Layer 8 of a small transformer language model trained on English Wikipedia (13 layers, counted from 0, width 128).
In attention head 5, each number of a token's query is one row of weights dot the token's vector x plus its bias. The head spreads its attention over the tokens so far by the softmax of query dot key.

Query weights of the head. A number n stands for (n - 500) times 0.00034.
q0 (bias 0.141): 513 547 594 516 429 529 513 627 305 477 467 500 455 492 617 643 497 430 491 237 625 582 357 523 593 434 377 450 391 619 474 469 588 623 453 592 311 463 521 552 396 438 434 577 519 414 550 410 429 500 686 396 419 438 534 518 459 473 607 588 544 576 414 655 380 299 376 543 425 541 473 531 762 503 572 475 414 375 491 547 513 401 398 494 322 454 484 268 398 564 515 417 627 682 536 581 519 489 587 469 545 438 459 458 448 551 511 239 506 559 571 529 537 535 418 457 500 379 492 567 362 587 487 755 543 434 393 432
q1 (bias -0.251): 564 436 451 528 433 533 521 552 577 533 545 409 564 539 395 372 588 516 505 600 502 485 512 566 560 405 471 319 584 513 506 442 541 378 404 564 575 485 496 502 422 452 556 442 455 556 500 488 552 391 365 543 511 516 588 610 429 509 357 495 583 445 550 457 443 401 436 428 457 443 551 617 481 451 373 521 498 536 638 469 399 528 679 676 463 655 554 534 588 457 419 467 391 425 473 505 388 516 456 581 542 518 436 518 482 666 491 693 508 486 471 347 517 465 549 549 345 534 566 436 519 539 565 320 609 667 605 485
q2 (bias -0.209): 637 550 497 459 535 465 506 606 443 526 513 488 452 454 508 522 577 418 495 546 461 403 382 536 800 442 566 520 443 391 490 536 587 699 582 550 611 441 415 413 585 600 421 469 368 571 567 481 535 409 340 495 201 560 469 454 408 746 502 630 518 481 423 473 441 520 550 490 467 510 493 508 624 471 387 599 547 465 523 603 542 453 368 521 558 468 481 588 473 490 526 539 404 461 544 489 568 456 422 560 417 457 548 664 467 463 523 588 589 518 633 406 495 434 456 507 483 523 403 477 562 399 604 258 617 503 217 532
q3 (bias 0.233): 487 338 472 549 342 406 592 460 603 451 502 513 515 616 542 518 507 573 539 433 403 517 515 434 602 678 500 572 487 610 457 550 492 389 500 467 468 491 427 594 457 462 581 656 576 537 477 488 469 569 647 383 675 548 514 514 520 313 616 467 464 564 653 539 466 490 425 524 536 392 595 367 448 551 480 330 376 436 582 531 441 535 466 505 446 484 481 493 640 344 555 411 486 479 495 531 431 423 393 375 601 405 526 430 520 500 561 467 434 407 440 543 549 489 447 594 524 469 586 445 524 548 558 552 503 578 550 635
q4 (bias 0.107): 513 467 604 627 450 479 531 619 321 371 643 635 401 483 514 627 543 421 441 416 628 472 562 453 419 401 558 286 489 736 462 445 527 581 527 545 284 438 427 336 486 578 365 586 580 483 465 409 460 678 621 563 354 531 541 553 596 383 728 652 482 691 470 606 527 444 431 341 537 487 484 785 522 462 584 569 419 306 388 618 507 565 409 371 445 423 602 612 282 321 725 461 746 586 467 535 490 243 403 630 490 630 408 581 423 424 358 444 511 476 417 442 531 584 462 500 522 492 564 323 421 428 404 959 440 366 282 388
q5 (bias -0.159): 621 458 440 575 565 519 304 608 628 563 592 425 631 379 508 438 651 596 440 574 484 502 463 453 581 548 546 513 485 118 470 587 509 421 393 566 611 526 477 675 432 483 643 479 500 624 465 526 442 386 294 506 462 446 486 559 447 615 358 467 605 407 407 480 583 604 637 441 578 529 440 451 640 417 431 511 544 542 564 438 572 388 486 541 456 646 475 483 523 401 384 464 375 462 446 472 516 645 357 387 557 584 553 471 460 530 468 648 716 460 529 442 511 592 601 518 483 580 508 616 616 573 470 387 637 666 526 343
q6 (bias -0.173): 295 441 682 570 382 566 364 601 665 515 514 402 533 488 361 444 371 553 615 387 521 444 556 446 708 737 475 571 612 503 441 622 448 580 494 497 541 456 451 399 420 448 633 535 546 435 435 574 475 491 490 569 384 538 398 609 350 442 444 565 365 416 480 489 413 695 500 616 592 566 379 515 663 485 635 503 406 542 595 634 666 573 373 648 500 711 459 586 619 454 519 511 554 179 229 449 477 460 386 444 529 444 455 448 511 559 543 620 484 434 500 448 708 508 573 558 525 592 434 480 470 358 519 476 606 472 409 391
q7 (bias -0.207): 424 621 439 333 494 357 488 685 360 678 436 430 543 478 373 461 546 471 486 304 464 542 468 484 486 572 505 337 368 436 642 626 576 521 514 525 589 490 508 528 523 563 403 596 561 519 495 634 458 574 428 508 397 495 415 616 560 448 344 406 469 321 417 505 568 500 463 614 454 537 550 492 540 436 557 418 510 492 617 331 627 615 428 444 433 433 566 647 456 438 443 531 141 453 284 539 548 554 371 535 489 644 593 584 457 575 538 427 431 624 399 495 547 544 596 450 567 626 503 587 494 465 423 316 383 444 659 559
q8 (bias -0.183): 487 504 560 442 745 604 492 446 772 486 606 528 448 458 461 490 526 567 504 665 493 599 377 464 728 493 590 774 488 154 552 644 480 513 417 425 546 300 552 564 530 390 514 312 579 368 419 671 340 416 307 446 587 472 584 743 178 513 647 488 429 579 683 362 444 519 698 693 427 627 527 443 677 496 500 648 467 520 268 584 463 384 515 593 455 621 513 396 547 476 492 503 414 429 411 346 544 680 717 623 616 639 518 348 696 511 601 496 488 479 466 739 428 365 401 456 485 623 641 336 559 674 556 704 627 466 462 474
q9 (bias -0.691): 672 387 656 604 545 601 418 619 207 229 650 580 468 303 435 574 468 562 274 557 366 480 459 411 740 347 525 647 671 500 416 672 625 358 675 425 696 594 420 570 536 478 421 481 513 544 245 404 262 311 325 588 427 215 560 424 453 753 332 553 489 398 741 633 436 703 541 418 513 264 396 683 465 434 394 357 529 492 582 306 619 370 500 737 500 956 693 577 488 649 340 467 337 352 305 540 538 666 375 575 362 553 309 432 778 282 313 367 443 261 425 669 443 386 504 866 486 621 585 453 514 509 488 370 571 622 184 476
q10 (bias -0.115): 623 332 535 344 460 400 504 543 408 507 466 439 503 382 596 517 338 722 412 550 567 471 641 617 514 297 626 486 280 597 630 461 512 626 333 429 419 467 454 572 253 551 560 788 729 283 539 753 357 511 550 396 403 574 332 431 543 387 440 531 549 346 524 451 607 558 607 347 573 349 443 291 522 415 606 651 517 399 543 357 590 518 374 507 725 482 425 603 537 296 400 401 381 482 382 489 327 389 541 594 461 491 403 393 637 564 316 550 407 233 368 542 443 441 638 490 254 413 476 542 833 549 549 536 781 596 455 467
q11 (bias -0.595): 318 566 463 272 500 463 272 533 223 393 726 532 547 640 126 409 361 631 523 517 362 438 442 767 491 466 327 553 475 308 441 701 367 659 486 690 627 513 262 575 500 652 731 320 429 514 639 558 465 409 440 449 627 386 445 604 344 724 509 581 324 451 141 658 423 580 269 699 563 558 105 371 451 431 353 386 431 421 935 214 331 418 510 885 256 324 415 721 552 495 370 547 551 657 774 495 297 541 591 433 555 528 406 572 607 638 649 214 334 401 575 611 612 285 422 509 767 279 357 523 238 278 602 538 415 376 382 423
q12 (bias -0.079): 912 370 371 763 810 447 147 689 441 798 477 664 491 505 347 491 505 368 81 406 443 763 440 446 603 739 531 408 786 437 522 491 579 446 533 226 614 612 645 408 749 382 466 464 223 606 649 309 353 476 495 756 523 543 732 593 488 419 482 437 657 459 416 460 659 593 518 473 458 403 505 514 568 606 303 443 652 368 675 609 392 353 530 221 424 457 280 535 338 645 614 259 519 328 480 389 390 589 242 269 476 700 748 140 431 400 673 325 698 523 422 646 432 496 710 717 450 831 370 439 223 735 460 353 323 366 526 376
q13 (bias -0.382): 290 544 533 298 564 483 445 340 319 496 668 309 492 361 400 524 543 369 654 601 587 519 731 330 581 461 234 472 409 633 386 368 730 613 386 693 393 422 293 572 639 513 554 297 432 730 481 509 404 747 523 576 398 455 620 598 540 707 496 674 475 403 593 558 467 491 351 274 549 484 385 513 359 517 570 248 387 437 278 586 559 223 304 487 319 710 650 583 441 508 324 376 225 475 404 504 496 317 387 458 385 511 424 821 795 358 577 547 436 830 488 569 492 628 434 531 311 184 241 713 466 537 523 457 138 452 500 385
q14 (bias 0.228): 557 557 486 765 490 427 458 563 684 752 694 583 527 703 423 659 395 642 327 352 697 548 399 396 466 616 658 542 699 214 319 848 409 320 509 354 504 297 589 549 385 361 514 683 514 442 430 500 458 405 904 573 514 452 533 500 518 622 518 516 659 684 420 531 816 688 755 270 340 207 500 413 711 471 446 170 590 477 281 590 405 361 444 292 837 384 504 430 898 589 177 104 544 361 535 510 98 585 539 368 381 550 534 632 271 529 387 520 684 693 611 384 680 303 562 755 632 505 444 212 764 429 549 455 563 639 371 415
q15 (bias 0.332): 472 729 587 430 589 546 668 758 753 228 270 857 251 465 894 587 723 636 454 424 464 537 46 309 333 684 639 549 689 814 341 621 680 276 470 515 411 682 603 335 452 736 791 583 944 485 579 398 427 414 556 583 380 561 394 296 642 290 457 685 509 349 480 604 570 893 336 533 460 707 529 628 637 541 562 733 758 398 562 384 323 682 842 613 711 654 618 697 658 266 754 367 215 597 788 273 299 615 555 379 288 553 464 440 470 740 181 271 422 525 393 519 665 638 332 283 527 506 559 535 431 435 623 683 472 441 331 656
q16 (bias -0.057): 352 413 395 505 516 535 529 527 484 527 553 464 616 554 595 612 522 505 408 569 560 488 401 449 522 454 507 429 440 384 490 516 622 364 510 604 582 463 585 497 794 592 492 586 582 590 469 478 457 576 480 529 422 568 584 505 436 648 545 514 546 525 487 407 355 489 547 394 436 454 467 550 514 259 544 618 493 505 576 535 443 406 486 460 441 537 505 558 611 497 337 616 655 455 384 569 343 302 609 517 508 590 489 472 518 582 557 352 578 526 709 315 537 313 437 478 389 494 538 606 642 575 476 549 517 327 444 534
q17 (bias 0.098): 455 455 535 390 546 505 554 576 561 566 633 635 472 542 460 493 458 435 397 441 470 483 581 446 423 576 560 473 469 531 629 456 404 423 465 400 541 531 396 407 520 507 410 485 561 545 485 465 622 400 613 571 565 477 491 449 346 363 420 479 563 498 473 387 634 577 444 443 553 459 661 410 405 583 474 423 515 587 442 354 504 383 478 474 430 536 498 620 520 502 643 588 517 472 471 360 505 640 545 489 523 500 598 443 459 545 459 658 428 472 331 507 355 515 491 500 577 623 525 576 529 368 648 510 625 559 716 509
q18 (bias -0.225): 471 463 525 471 522 651 387 406 693 472 378 418 537 390 522 450 549 577 435 662 553 590 493 525 602 589 538 452 571 363 568 562 435 477 402 444 569 535 463 601 435 433 516 422 491 666 625 556 509 485 395 516 604 660 469 640 470 646 386 520 381 233 579 491 363 790 509 561 536 419 396 569 442 397 383 457 666 559 465 477 456 475 735 622 530 541 649 568 561 363 268 642 431 475 399 424 446 509 478 418 463 644 544 454 373 441 515 766 486 509 333 328 516 570 444 606 296 545 551 494 619 448 486 190 652 707 650 468
q19 (bias 0.257): 558 506 439 395 258 368 612 616 513 479 591 585 420 578 518 697 431 282 518 369 553 443 484 465 487 455 529 414 497 500 598 563 345 457 542 444 451 495 582 642 391 655 531 514 350 469 342 479 546 586 406 585 420 381 480 649 491 397 622 480 405 624 334 453 535 345 423 502 458 633 583 451 511 538 600 475 438 505 438 529 507 391 428 492 538 341 521 420 577 328 483 498 510 541 500 572 451 438 404 519 510 500 500 537 423 515 557 430 514 460 495 540 580 609 480 481 527 619 602 585 505 440 606 631 533 362 557 479
q20 (bias -0.060): 396 539 511 574 568 734 488 637 785 485 433 311 611 363 511 441 382 423 559 562 438 566 362 675 736 330 559 550 672 367 463 649 504 479 676 618 584 562 395 478 622 681 426 468 525 330 658 527 475 406 264 637 287 434 453 568 593 768 624 472 516 527 643 442 464 659 438 225 640 493 465 596 474 419 593 529 596 734 634 686 376 289 446 467 648 614 615 531 621 679 262 411 437 313 423 463 521 522 431 497 489 494 268 590 500 401 647 560 612 482 381 503 444 298 438 705 303 459 618 576 625 457 585 236 596 539 488 717
q21 (bias 0.416): 500 441 425 636 516 542 666 387 551 453 358 586 335 640 583 579 611 554 464 410 681 521 426 444 423 481 632 379 506 591 407 549 558 422 523 592 522 446 423 608 438 513 417 537 538 589 502 426 440 631 596 429 510 425 441 580 519 493 544 691 459 635 682 546 635 325 377 339 472 425 559 380 474 430 602 505 468 455 442 481 583 603 396 408 428 471 517 373 444 543 753 517 727 406 600 495 502 490 514 521 418 611 513 398 475 453 548 468 446 469 410 466 587 379 492 451 412 506 452 523 473 426 421 593 585 412 542 418
q22 (bias 0.012): 658 458 228 503 567 547 417 620 604 514 755 537 536 535 597 612 758 503 361 386 493 519 455 716 496 530 456 569 391 539 510 486 686 403 605 478 698 493 470 739 593 389 475 453 438 608 425 191 620 461 422 660 437 240 415 529 561 708 588 579 509 777 521 417 391 477 710 473 307 528 510 385 654 579 372 543 362 596 508 537 591 528 372 540 504 551 540 433 369 665 706 406 704 360 406 594 538 458 529 438 649 756 306 388 295 421 616 621 676 616 421 371 406 467 725 608 500 604 441 472 530 415 318 541 547 403 496 430
q23 (bias -0.171): 420 321 398 532 460 351 337 390 470 697 574 393 736 295 638 536 356 527 471 482 430 433 517 566 474 482 617 379 503 486 538 462 692 545 764 403 529 611 337 652 543 460 577 465 298 671 468 315 558 487 364 571 491 312 405 461 500 578 503 514 419 571 391 598 390 451 467 572 412 543 408 664 500 503 374 408 401 598 482 447 572 337 450 603 456 548 462 493 301 619 378 443 367 385 500 455 592 522 500 412 516 374 327 506 621 362 607 641 686 459 402 417 519 416 679 442 297 582 300 491 576 500 453 223 514 410 500 613
q24 (bias 0.456): 532 387 472 516 573 521 492 543 434 365 683 472 594 469 266 563 460 527 328 490 521 411 504 757 486 399 401 531 458 279 594 542 305 457 424 486 675 570 172 557 654 515 606 737 387 383 400 459 591 416 673 371 393 475 476 420 615 563 470 407 521 418 418 523 593 416 460 384 207 408 628 288 361 518 315 518 487 631 633 485 450 745 533 504 758 273 546 419 663 569 504 540 572 602 504 550 415 579 341 471 462 405 838 500 548 546 514 439 508 455 365 660 596 418 567 577 884 725 435 514 540 608 399 529 519 418 515 565
q25 (bias 0.078): 562 505 382 411 352 825 398 402 544 402 536 403 585 351 640 273 698 576 185 681 723 154 376 917 655 508 429 553 748 426 500 400 407 275 326 466 531 381 414 325 623 430 809 482 435 627 438 314 581 404 252 560 463 521 525 431 341 374 178 347 463 308 475 523 541 637 520 298 455 590 625 589 394 534 378 362 306 721 575 683 571 714 451 309 688 470 597 438 674 566 591 425 350 525 734 620 480 657 409 488 245 449 500 574 590 517 620 491 726 570 395 445 560 551 601 484 669 509 590 508 884 550 461 483 711 561 568 488
q26 (bias -0.184): 283 185 645 257 406 445 582 378 556 646 675 448 592 814 421 520 474 401 719 515 583 279 487 741 335 335 481 340 622 678 447 516 615 438 549 713 534 208 538 487 206 338 413 271 628 621 439 356 580 689 527 479 561 537 603 219 601 310 590 459 327 562 508 596 593 423 551 578 622 404 429 404 641 304 391 623 395 259 408 513 438 607 513 216 240 391 626 522 449 541 531 519 719 450 465 500 592 378 298 439 590 529 707 204 613 463 719 365 468 585 631 446 672 419 508 508 465 370 585 801 543 279 500 602 428 316 651 481
q27 (bias 0.497): 418 570 589 539 448 345 766 436 504 432 642 466 543 275 666 532 721 391 546 437 314 611 664 293 604 598 651 439 302 705 776 437 589 734 392 389 539 476 355 676 301 517 466 417 566 491 415 553 500 370 735 672 458 702 399 426 700 504 392 240 518 352 578 563 429 505 532 516 541 689 815 258 572 538 298 189 452 456 491 601 572 289 815 201 639 555 465 509 472 343 326 658 294 771 434 423 748 430 477 713 450 367 643 744 360 517 521 729 551 707 358 343 461 638 352 520 491 590 558 571 544 709 371 591 477 762 563 543
q28 (bias 0.229): 668 684 627 530 388 638 391 457 378 585 672 327 470 375 396 544 196 643 284 596 847 360 387 436 822 622 646 700 761 304 263 663 739 632 348 225 271 504 483 419 696 408 674 755 464 727 500 614 310 449 628 786 643 635 225 514 466 363 553 459 655 201 642 522 560 643 691 610 675 395 531 448 391 746 553 313 540 496 19 627 663 290 613 121 610 377 383 363 518 312 510 452 300 350 598 562 324 413 373 423 449 615 663 233 427 321 431 395 510 564 541 526 243 522 575 460 386 568 582 361 622 718 718 674 413 636 470 617
q29 (bias 0.039): 636 458 679 607 436 453 286 721 528 567 444 482 543 569 613 599 488 615 450 485 481 440 557 270 679 547 416 500 555 243 536 307 474 343 489 257 382 350 583 350 423 528 469 416 470 480 336 500 623 423 631 512 523 434 639 572 429 588 298 906 436 554 485 532 412 331 574 489 173 421 519 539 657 520 832 651 423 311 608 701 496 388 451 622 826 492 575 524 441 751 551 660 540 333 463 614 418 671 651 237 438 704 508 584 492 535 378 615 564 694 485 227 425 460 461 437 512 391 591 599 415 492 723 464 606 658 483 702
q30 (bias -0.068): 415 560 638 665 125 654 566 467 171 352 624 252 407 581 255 548 279 347 624 582 523 359 698 442 556 236 271 504 590 460 420 441 571 698 360 407 424 591 415 365 442 609 431 410 322 732 538 529 584 432 475 528 459 623 573 391 399 647 565 626 340 412 182 453 437 655 435 716 649 273 583 287 368 537 392 262 245 461 449 352 509 546 548 468 138 161 377 755 435 441 735 418 561 684 577 579 438 423 375 504 409 191 655 712 777 588 509 542 424 464 566 530 598 521 592 256 617 125 625 830 395 758 781 595 405 562 377 385
q31 (bias -0.432): 154 362 421 257 581 401 751 453 370 509 554 298 419 464 393 588 195 420 301 569 657 358 364 220 424 328 251 563 540 832 474 486 413 500 700 659 598 273 474 364 394 735 318 515 585 589 670 832 268 509 414 665 505 316 592 595 382 487 631 714 520 746 287 504 500 374 605 483 759 320 75 570 600 295 613 555 522 394 454 332 675 422 539 556 741 832 401 534 531 396 782 457 651 519 626 655 536 395 479 369 440 516 443 268 581 556 532 64 449 373 375 663 439 192 417 447 574 339 310 591 529 221 496 586 535 464 306 431

Each question shows a short text with each token's key, already scaled and adjusted for position as the last token sees it. A number n stands for (n - 500) times 0.0028.

Then comes the last token's vector x. A number n stands for (n - 500) times 0.017.

0 "|": 500 517 473 560 466 458 440 268 341 43 657 247 537 628 546 675 514 508 504 447 455 628 582 340 769 469 511 706 480 816 582 376
1 " ": 448 501 378 585 467 407 436 421 388 308 624 392 568 532 546 578 541 536 484 580 551 665 602 315 573 504 542 628 605 849 427 324
2 "1": 420 464 450 615 493 420 361 443 482 285 677 408 499 593 627 626 507 559 445 575 523 634 558 299 565 472 455 616 529 900 487 256
3 "7": 416 436 492 598 549 385 424 459 535 290 547 444 539 552 702 632 421 563 432 585 419 697 500 256 578 475 461 586 411 853 467 300
4 ".": 531 445 500 597 551 341 359 438 444 239 706 370 820 574 653 720 444 487 488 515 508 641 441 292 586 507 425 527 461 867 433 273
5 " |": 598 447 472 538 519 332 339 373 429 229 602 459 615 525 440 540 477 496 431 581 494 608 553 281 468 541 588 533 443 735 418 296
6 " \"": 494 469 498 516 542 376 422 323 454 94 642 224 524 621 552 473 542 487 454 624 486 686 562 354 662 486 543 607 507 740 526 358
x: 374 553 403 374 483 653 520 398 528 410 434 261 524 535 721 394 365 534 416 587 553 479 596 451 569 377 516 461 407 399 451 413 411 545 479 485 575 367 709 519 523 271 280 543 635 473 552 524 533 438 685 683 472 594 434 501 657 440 433 530 595 560 678 488 586 427 516 627 723 522 726 560 551 296 540 471 528 327 518 621 453 607 486 474 704 440 296 626 554 488 678 491 581 438 581 634 455 549 534 686 662 668 506 465 419 302 442 612 537 787 519 377 372 525 231 662 577 384 438 328 562 589 628 591 330 380 410 445
Which two tokens does the last token look at most, in order? 6 " \"", 0 "|"

0 " al": 526 527 462 543 459 499 482 312 346 48 650 240 540 645 540 678 517 522 508 462 459 628 547 337 797 461 493 757 483 792 631 355
1 "b": 449 574 387 568 564 394 452 419 437 236 659 279 474 606 495 648 539 531 502 559 410 670 502 386 722 483 441 798 543 699 637 245
2 "um": 472 510 502 497 483 489 376 430 544 129 748 34 546 653 519 725 503 543 476 514 504 571 513 347 669 507 469 774 241 951 527 159
3 " \"": 491 462 471 584 519 388 425 314 471 91 644 297 530 707 570 551 461 550 467 593 507 653 539 377 651 510 523 662 428 732 508 302
4 "l": 569 423 406 540 553 425 474 387 371 207 630 498 367 535 672 489 418 524 418 546 439 646 452 326 582 463 555 656 510 653 593 260
5 "ess": 529 416 447 570 590 364 410 354 459 188 631 532 466 606 592 575 436 510 440 607 366 572 416 261 659 462 482 721 364 689 558 359
6 " ": 522 476 479 454 456 415 505 512 484 235 630 454 381 560 459 649 574 470 375 600 515 595 479 298 556 485 513 540 524 635 506 347
x: 432 768 480 438 471 453 690 688 513 425 538 524 373 499 331 460 285 632 612 507 525 655 429 767 497 495 266 487 683 357 480 410 423 393 517 529 523 592 637 429 534 592 468 756 581 509 637 536 475 562 593 440 444 516 488 476 459 465 522 461 559 621 436 477 582 528 473 424 358 589 624 660 457 681 569 489 427 555 514 502 269 685 219 534 579 428 306 466 528 380 356 584 424 489 589 507 508 479 541 463 798 610 413 306 342 473 411 408 513 582 762 402 410 471 337 432 363 564 496 394 406 423 617 605 489 362 572 370
Which two tokens does the last token look at most, in order? 6 " ", 4 "l"

0 "ay": 521 538 473 543 446 499 458 313 347 43 642 229 531 635 517 689 514 502 512 453 460 624 553 334 798 462 468 750 478 815 626 360
1 "an": 471 568 468 611 472 524 383 331 387 180 592 328 547 709 549 713 556 543 500 526 483 612 495 270 698 421 465 645 426 756 589 359
2 "a": 433 548 470 587 510 429 362 408 386 247 585 438 460 757 537 687 515 587 438 523 512 589 501 366 718 346 494 640 438 627 635 319
3 " I": 415 452 436 572 592 424 376 386 392 241 551 501 485 786 678 630 383 615 473 599 424 627 503 363 535 494 550 700 541 648 691 194
4 "y": 496 398 410 613 613 379 398 387 364 321 513 346 569 652 570 684 341 616 422 617 437 583 442 407 630 427 513 684 435 538 683 242
5 "en": 614 377 470 562 569 445 355 450 396 265 446 428 540 718 522 658 429 506 421 648 475 586 393 328 571 474 433 662 454 582 606 391
6 "g": 588 394 497 493 550 417 301 509 365 325 515 449 510 780 565 703 572 449 448 608 528 571 462 340 592 420 501 631 531 697 660 313
x: 388 554 612 556 367 371 390 373 563 455 615 494 511 450 447 461 487 467 634 452 624 498 525 500 601 480 478 349 532 552 408 489 792 587 466 573 594 500 642 584 580 375 642 569 585 546 524 389 705 649 658 370 430 715 514 291 549 603 446 299 471 384 425 488 476 580 592 384 478 530 471 354 367 547 485 532 731 546 512 330 529 679 625 295 329 401 444 438 520 525 357 392 463 540 629 469 420 247 476 711 187 425 465 600 506 625 374 604 680 577 386 311 425 498 583 544 357 388 514 523 563 514 533 757 458 612 340 468
Which token does the last token look at most? 3 " I"

0 "ut": 526 536 468 532 452 501 454 317 353 43 644 236 520 643 527 700 514 504 512 445 454 628 544 332 794 455 462 748 482 809 639 362
1 " of": 468 528 384 597 569 457 460 290 403 104 612 317 549 709 637 676 542 545 516 514 358 640 575 387 607 459 499 764 511 668 569 363
2 " C": 423 544 393 561 540 431 444 403 448 265 614 361 464 622 563 649 509 590 516 598 463 617 448 341 570 422 544 599 554 551 651 265
3 "a": 463 461 425 580 606 423 410 438 430 366 475 418 584 605 641 717 392 578 413 597 456 587 414 349 575 453 567 540 399 743 718 254
4 "er": 500 431 421 579 596 492 382 475 405 268 528 461 534 590 594 728 398 537 425 677 431 596 381 383 574 436 467 631 401 677 747 385
5 "p": 597 374 484 511 503 403 392 417 405 234 462 493 468 666 463 671 504 506 415 621 482 557 444 336 512 460 494 596 602 648 746 270
6 "h": 555 375 516 547 512 464 392 491 424 402 444 384 439 695 557 676 647 428 438 652 542 627 455 363 588 326 454 612 611 611 595 390
x: 521 831 473 518 677 641 423 703 502 479 661 418 791 514 502 556 607 481 600 499 671 559 449 289 506 442 483 370 400 569 256 613 613 653 313 523 424 506 685 467 615 433 651 486 598 662 516 496 692 542 637 440 583 625 516 371 481 509 614 529 533 628 583 385 440 434 700 431 556 643 498 249 413 719 471 528 639 579 335 524 504 390 588 334 497 476 516 583 653 413 464 602 485 652 474 315 473 540 531 376 374 351 507 434 545 537 522 427 518 577 562 347 553 575 512 570 552 596 498 476 444 516 561 736 392 199 526 456
Which token does the last token look at most? 1 " of"

0 "th": 508 535 477 549 451 510 460 314 353 26 639 233 541 628 525 701 516 503 501 450 466 621 549 333 801 462 479 747 451 799 616 346
1 "i": 451 586 442 584 509 518 365 436 333 277 542 341 576 700 545 797 497 530 465 536 611 556 454 297 617 461 501 602 365 758 461 320
2 "k": 415 521 445 558 545 436 464 412 359 232 557 437 437 711 552 742 495 601 498 604 489 575 444 357 611 424 465 683 476 677 542 348
3 "e": 458 516 458 585 527 431 324 431 380 191 536 391 476 760 573 711 429 581 444 521 463 534 505 398 680 367 537 678 377 667 582 295
4 "y": 527 433 461 563 605 407 408 432 368 259 561 419 392 728 530 734 378 579 421 570 448 551 505 381 580 416 484 689 464 668 597 288
5 "an": 618 382 502 555 576 486 377 403 395 310 556 380 510 745 572 699 485 524 447 601 520 547 452 299 592 417 487 687 358 693 492 311
6 " K": 566 400 505 481 560 356 459 467 428 286 555 419 449 687 616 742 568 454 417 534 536 591 435 361 540 430 531 672 499 606 624 125
x: 433 601 553 466 390 532 305 568 255 569 604 606 506 557 382 605 428 483 489 505 642 531 434 454 537 377 499 397 374 533 550 340 749 554 390 486 540 615 570 591 409 447 548 540 516 472 666 395 589 545 594 638 448 624 416 359 499 525 530 476 615 580 452 586 508 628 379 343 354 598 606 496 401 485 529 626 514 494 489 389 503 589 424 512 731 325 415 507 365 494 643 501 423 708 689 394 480 527 398 603 454 310 498 737 440 363 149 712 424 735 470 377 599 507 363 410 389 318 536 711 431 433 554 729 467 462 396 404
Which token does the last token look at most? 4 "y"

0 "ul": 519 542 470 541 449 502 461 318 351 44 642 243 521 631 519 692 513 501 512 454 459 624 545 322 802 459 466 753 483 804 627 356
1 "p": 483 595 474 566 460 458 377 445 412 219 648 403 470 619 567 739 555 599 493 509 515 571 435 325 615 454 476 666 544 725 671 242
2 "it": 397 491 441 613 533 468 375 471 360 295 575 231 463 679 659 812 513 612 454 489 486 561 513 407 678 403 514 674 496 769 570 345
3 ",": 511 469 535 565 582 431 478 358 452 206 723 406 605 724 578 644 480 534 436 540 447 590 506 293 638 396 480 698 461 692 475 392
4 " s": 573 407 459 612 541 437 498 367 370 176 598 411 476 655 621 535 401 482 440 520 514 548 457 403 520 425 711 630 447 505 433 268
5 "er": 630 409 515 597 626 468 433 363 444 219 633 434 531 561 571 641 482 450 391 628 499 552 407 445 535 462 665 709 418 582 587 389
6 "v": 575 415 500 547 552 341 423 391 528 267 662 319 498 496 449 736 552 470 399 534 479 639 368 354 550 467 505 791 427 664 533 380
x: 394 648 436 587 450 418 450 816 543 439 496 730 624 493 781 508 662 485 537 472 467 379 531 403 556 562 551 609 462 495 659 462 321 602 560 590 502 405 553 376 407 575 350 483 395 659 490 599 482 501 598 420 459 521 543 409 637 320 443 391 555 272 303 595 549 553 393 702 503 687 577 614 600 567 206 602 627 489 374 630 649 561 534 529 558 427 422 453 522 643 418 629 394 420 612 324 361 293 668 394 568 219 635 610 503 475 444 530 321 655 419 469 501 410 588 599 545 392 430 401 329 495 437 597 588 379 662 611
Which token does the last token look at most? 0 "ul"

0 "f": 519 540 470 537 449 498 465 305 349 37 639 239 528 634 523 691 513 510 515 448 456 628 550 335 794 466 471 745 477 814 625 361
1 "-": 433 531 428 552 546 472 422 431 496 180 581 361 547 647 575 761 535 598 521 537 499 623 413 383 579 405 419 590 486 647 569 417
2 "in": 367 480 434 604 510 478 470 418 394 211 513 348 500 586 595 680 464 591 453 533 463 523 452 352 681 408 506 613 448 630 562 243
3 "d": 485 471 462 641 559 402 441 420 500 219 643 392 488 595 546 713 380 549 502 520 456 531 441 384 610 357 509 616 452 527 542 277
4 "ul": 558 370 431 583 563 406 402 471 446 293 687 352 501 615 507 703 361 527 424 637 496 526 445 387 635 530 525 553 494 661 518 298
5 "g": 634 405 465 496 540 427 362 474 437 364 724 463 447 519 575 692 495 475 417 595 508 581 392 372 709 467 547 643 518 719 506 258
6 "ent": 554 431 524 564 529 420 357 460 412 251 634 363 465 662 570 680 566 456 492 560 557 588 490 361 709 361 511 746 497 710 549 331
x: 459 552 409 430 534 339 373 391 614 591 624 617 539 438 425 378 437 597 687 421 528 435 536 287 540 509 676 469 487 472 381 614 654 518 593 341 719 569 389 420 447 434 528 374 521 636 464 490 390 623 424 394 427 611 139 426 598 560 301 460 497 294 705 581 525 310 598 363 331 545 496 524 618 686 599 479 539 546 438 755 655 556 573 499 551 472 290 548 513 506 449 609 407 583 368 464 505 166 548 512 393 354 417 456 406 631 509 514 378 522 536 529 515 408 525 641 393 295 559 405 592 644 457 663 507 401 599 598
Which token does the last token look at most? 0 "f"

0 "ive": 514 535 479 533 451 503 469 334 355 38 642 225 525 651 518 711 513 494 505 450 461 628 555 325 810 444 461 752 458 803 620 346
1 " al": 470 487 416 610 550 464 458 406 383 212 652 277 550 715 631 607 600 584 508 564 512 551 520 388 671 458 516 772 495 651 567 249
2 "b": 426 541 391 545 621 375 469 447 468 265 694 268 456 638 479 661 491 583 451 585 445 626 516 400 682 474 464 806 507 675 635 203
3 "um": 468 481 510 493 506 477 384 462 534 160 759 35 559 677 512 734 482 546 466 517 518 562 497 345 651 512 458 774 227 925 527 155
4 ".": 529 474 546 560 534 411 401 349 340 156 723 372 632 703 604 628 479 465 468 436 450 682 443 314 735 439 495 677 448 743 508 425
5 " The": 506 458 427 576 655 382 408 228 394 171 602 360 555 605 563 439 499 523 439 636 436 682 519 316 643 465 631 737 462 696 438 366
6 "y": 632 401 472 575 565 344 430 257 399 146 582 319 515 664 531 534 549 495 384 550 288 661 561 359 665 487 606 727 405 792 485 355
x: 697 454 564 367 553 585 570 376 551 461 396 395 457 624 200 369 679 683 619 409 427 490 286 440 489 455 452 656 478 612 481 397 560 535 429 686 568 503 580 637 440 556 617 519 595 489 467 414 679 471 574 621 329 595 682 485 823 616 527 573 584 487 623 516 608 402 364 631 448 418 519 463 515 497 466 335 436 724 416 421 462 552 459 288 691 546 512 539 368 660 524 557 411 501 603 431 454 556 495 669 515 453 584 555 360 345 505 657 533 511 688 464 245 769 311 570 510 401 331 494 416 403 410 464 513 540 549 505
Which token does the last token look at most, and with what share of its attention? 3 "um", with about 40%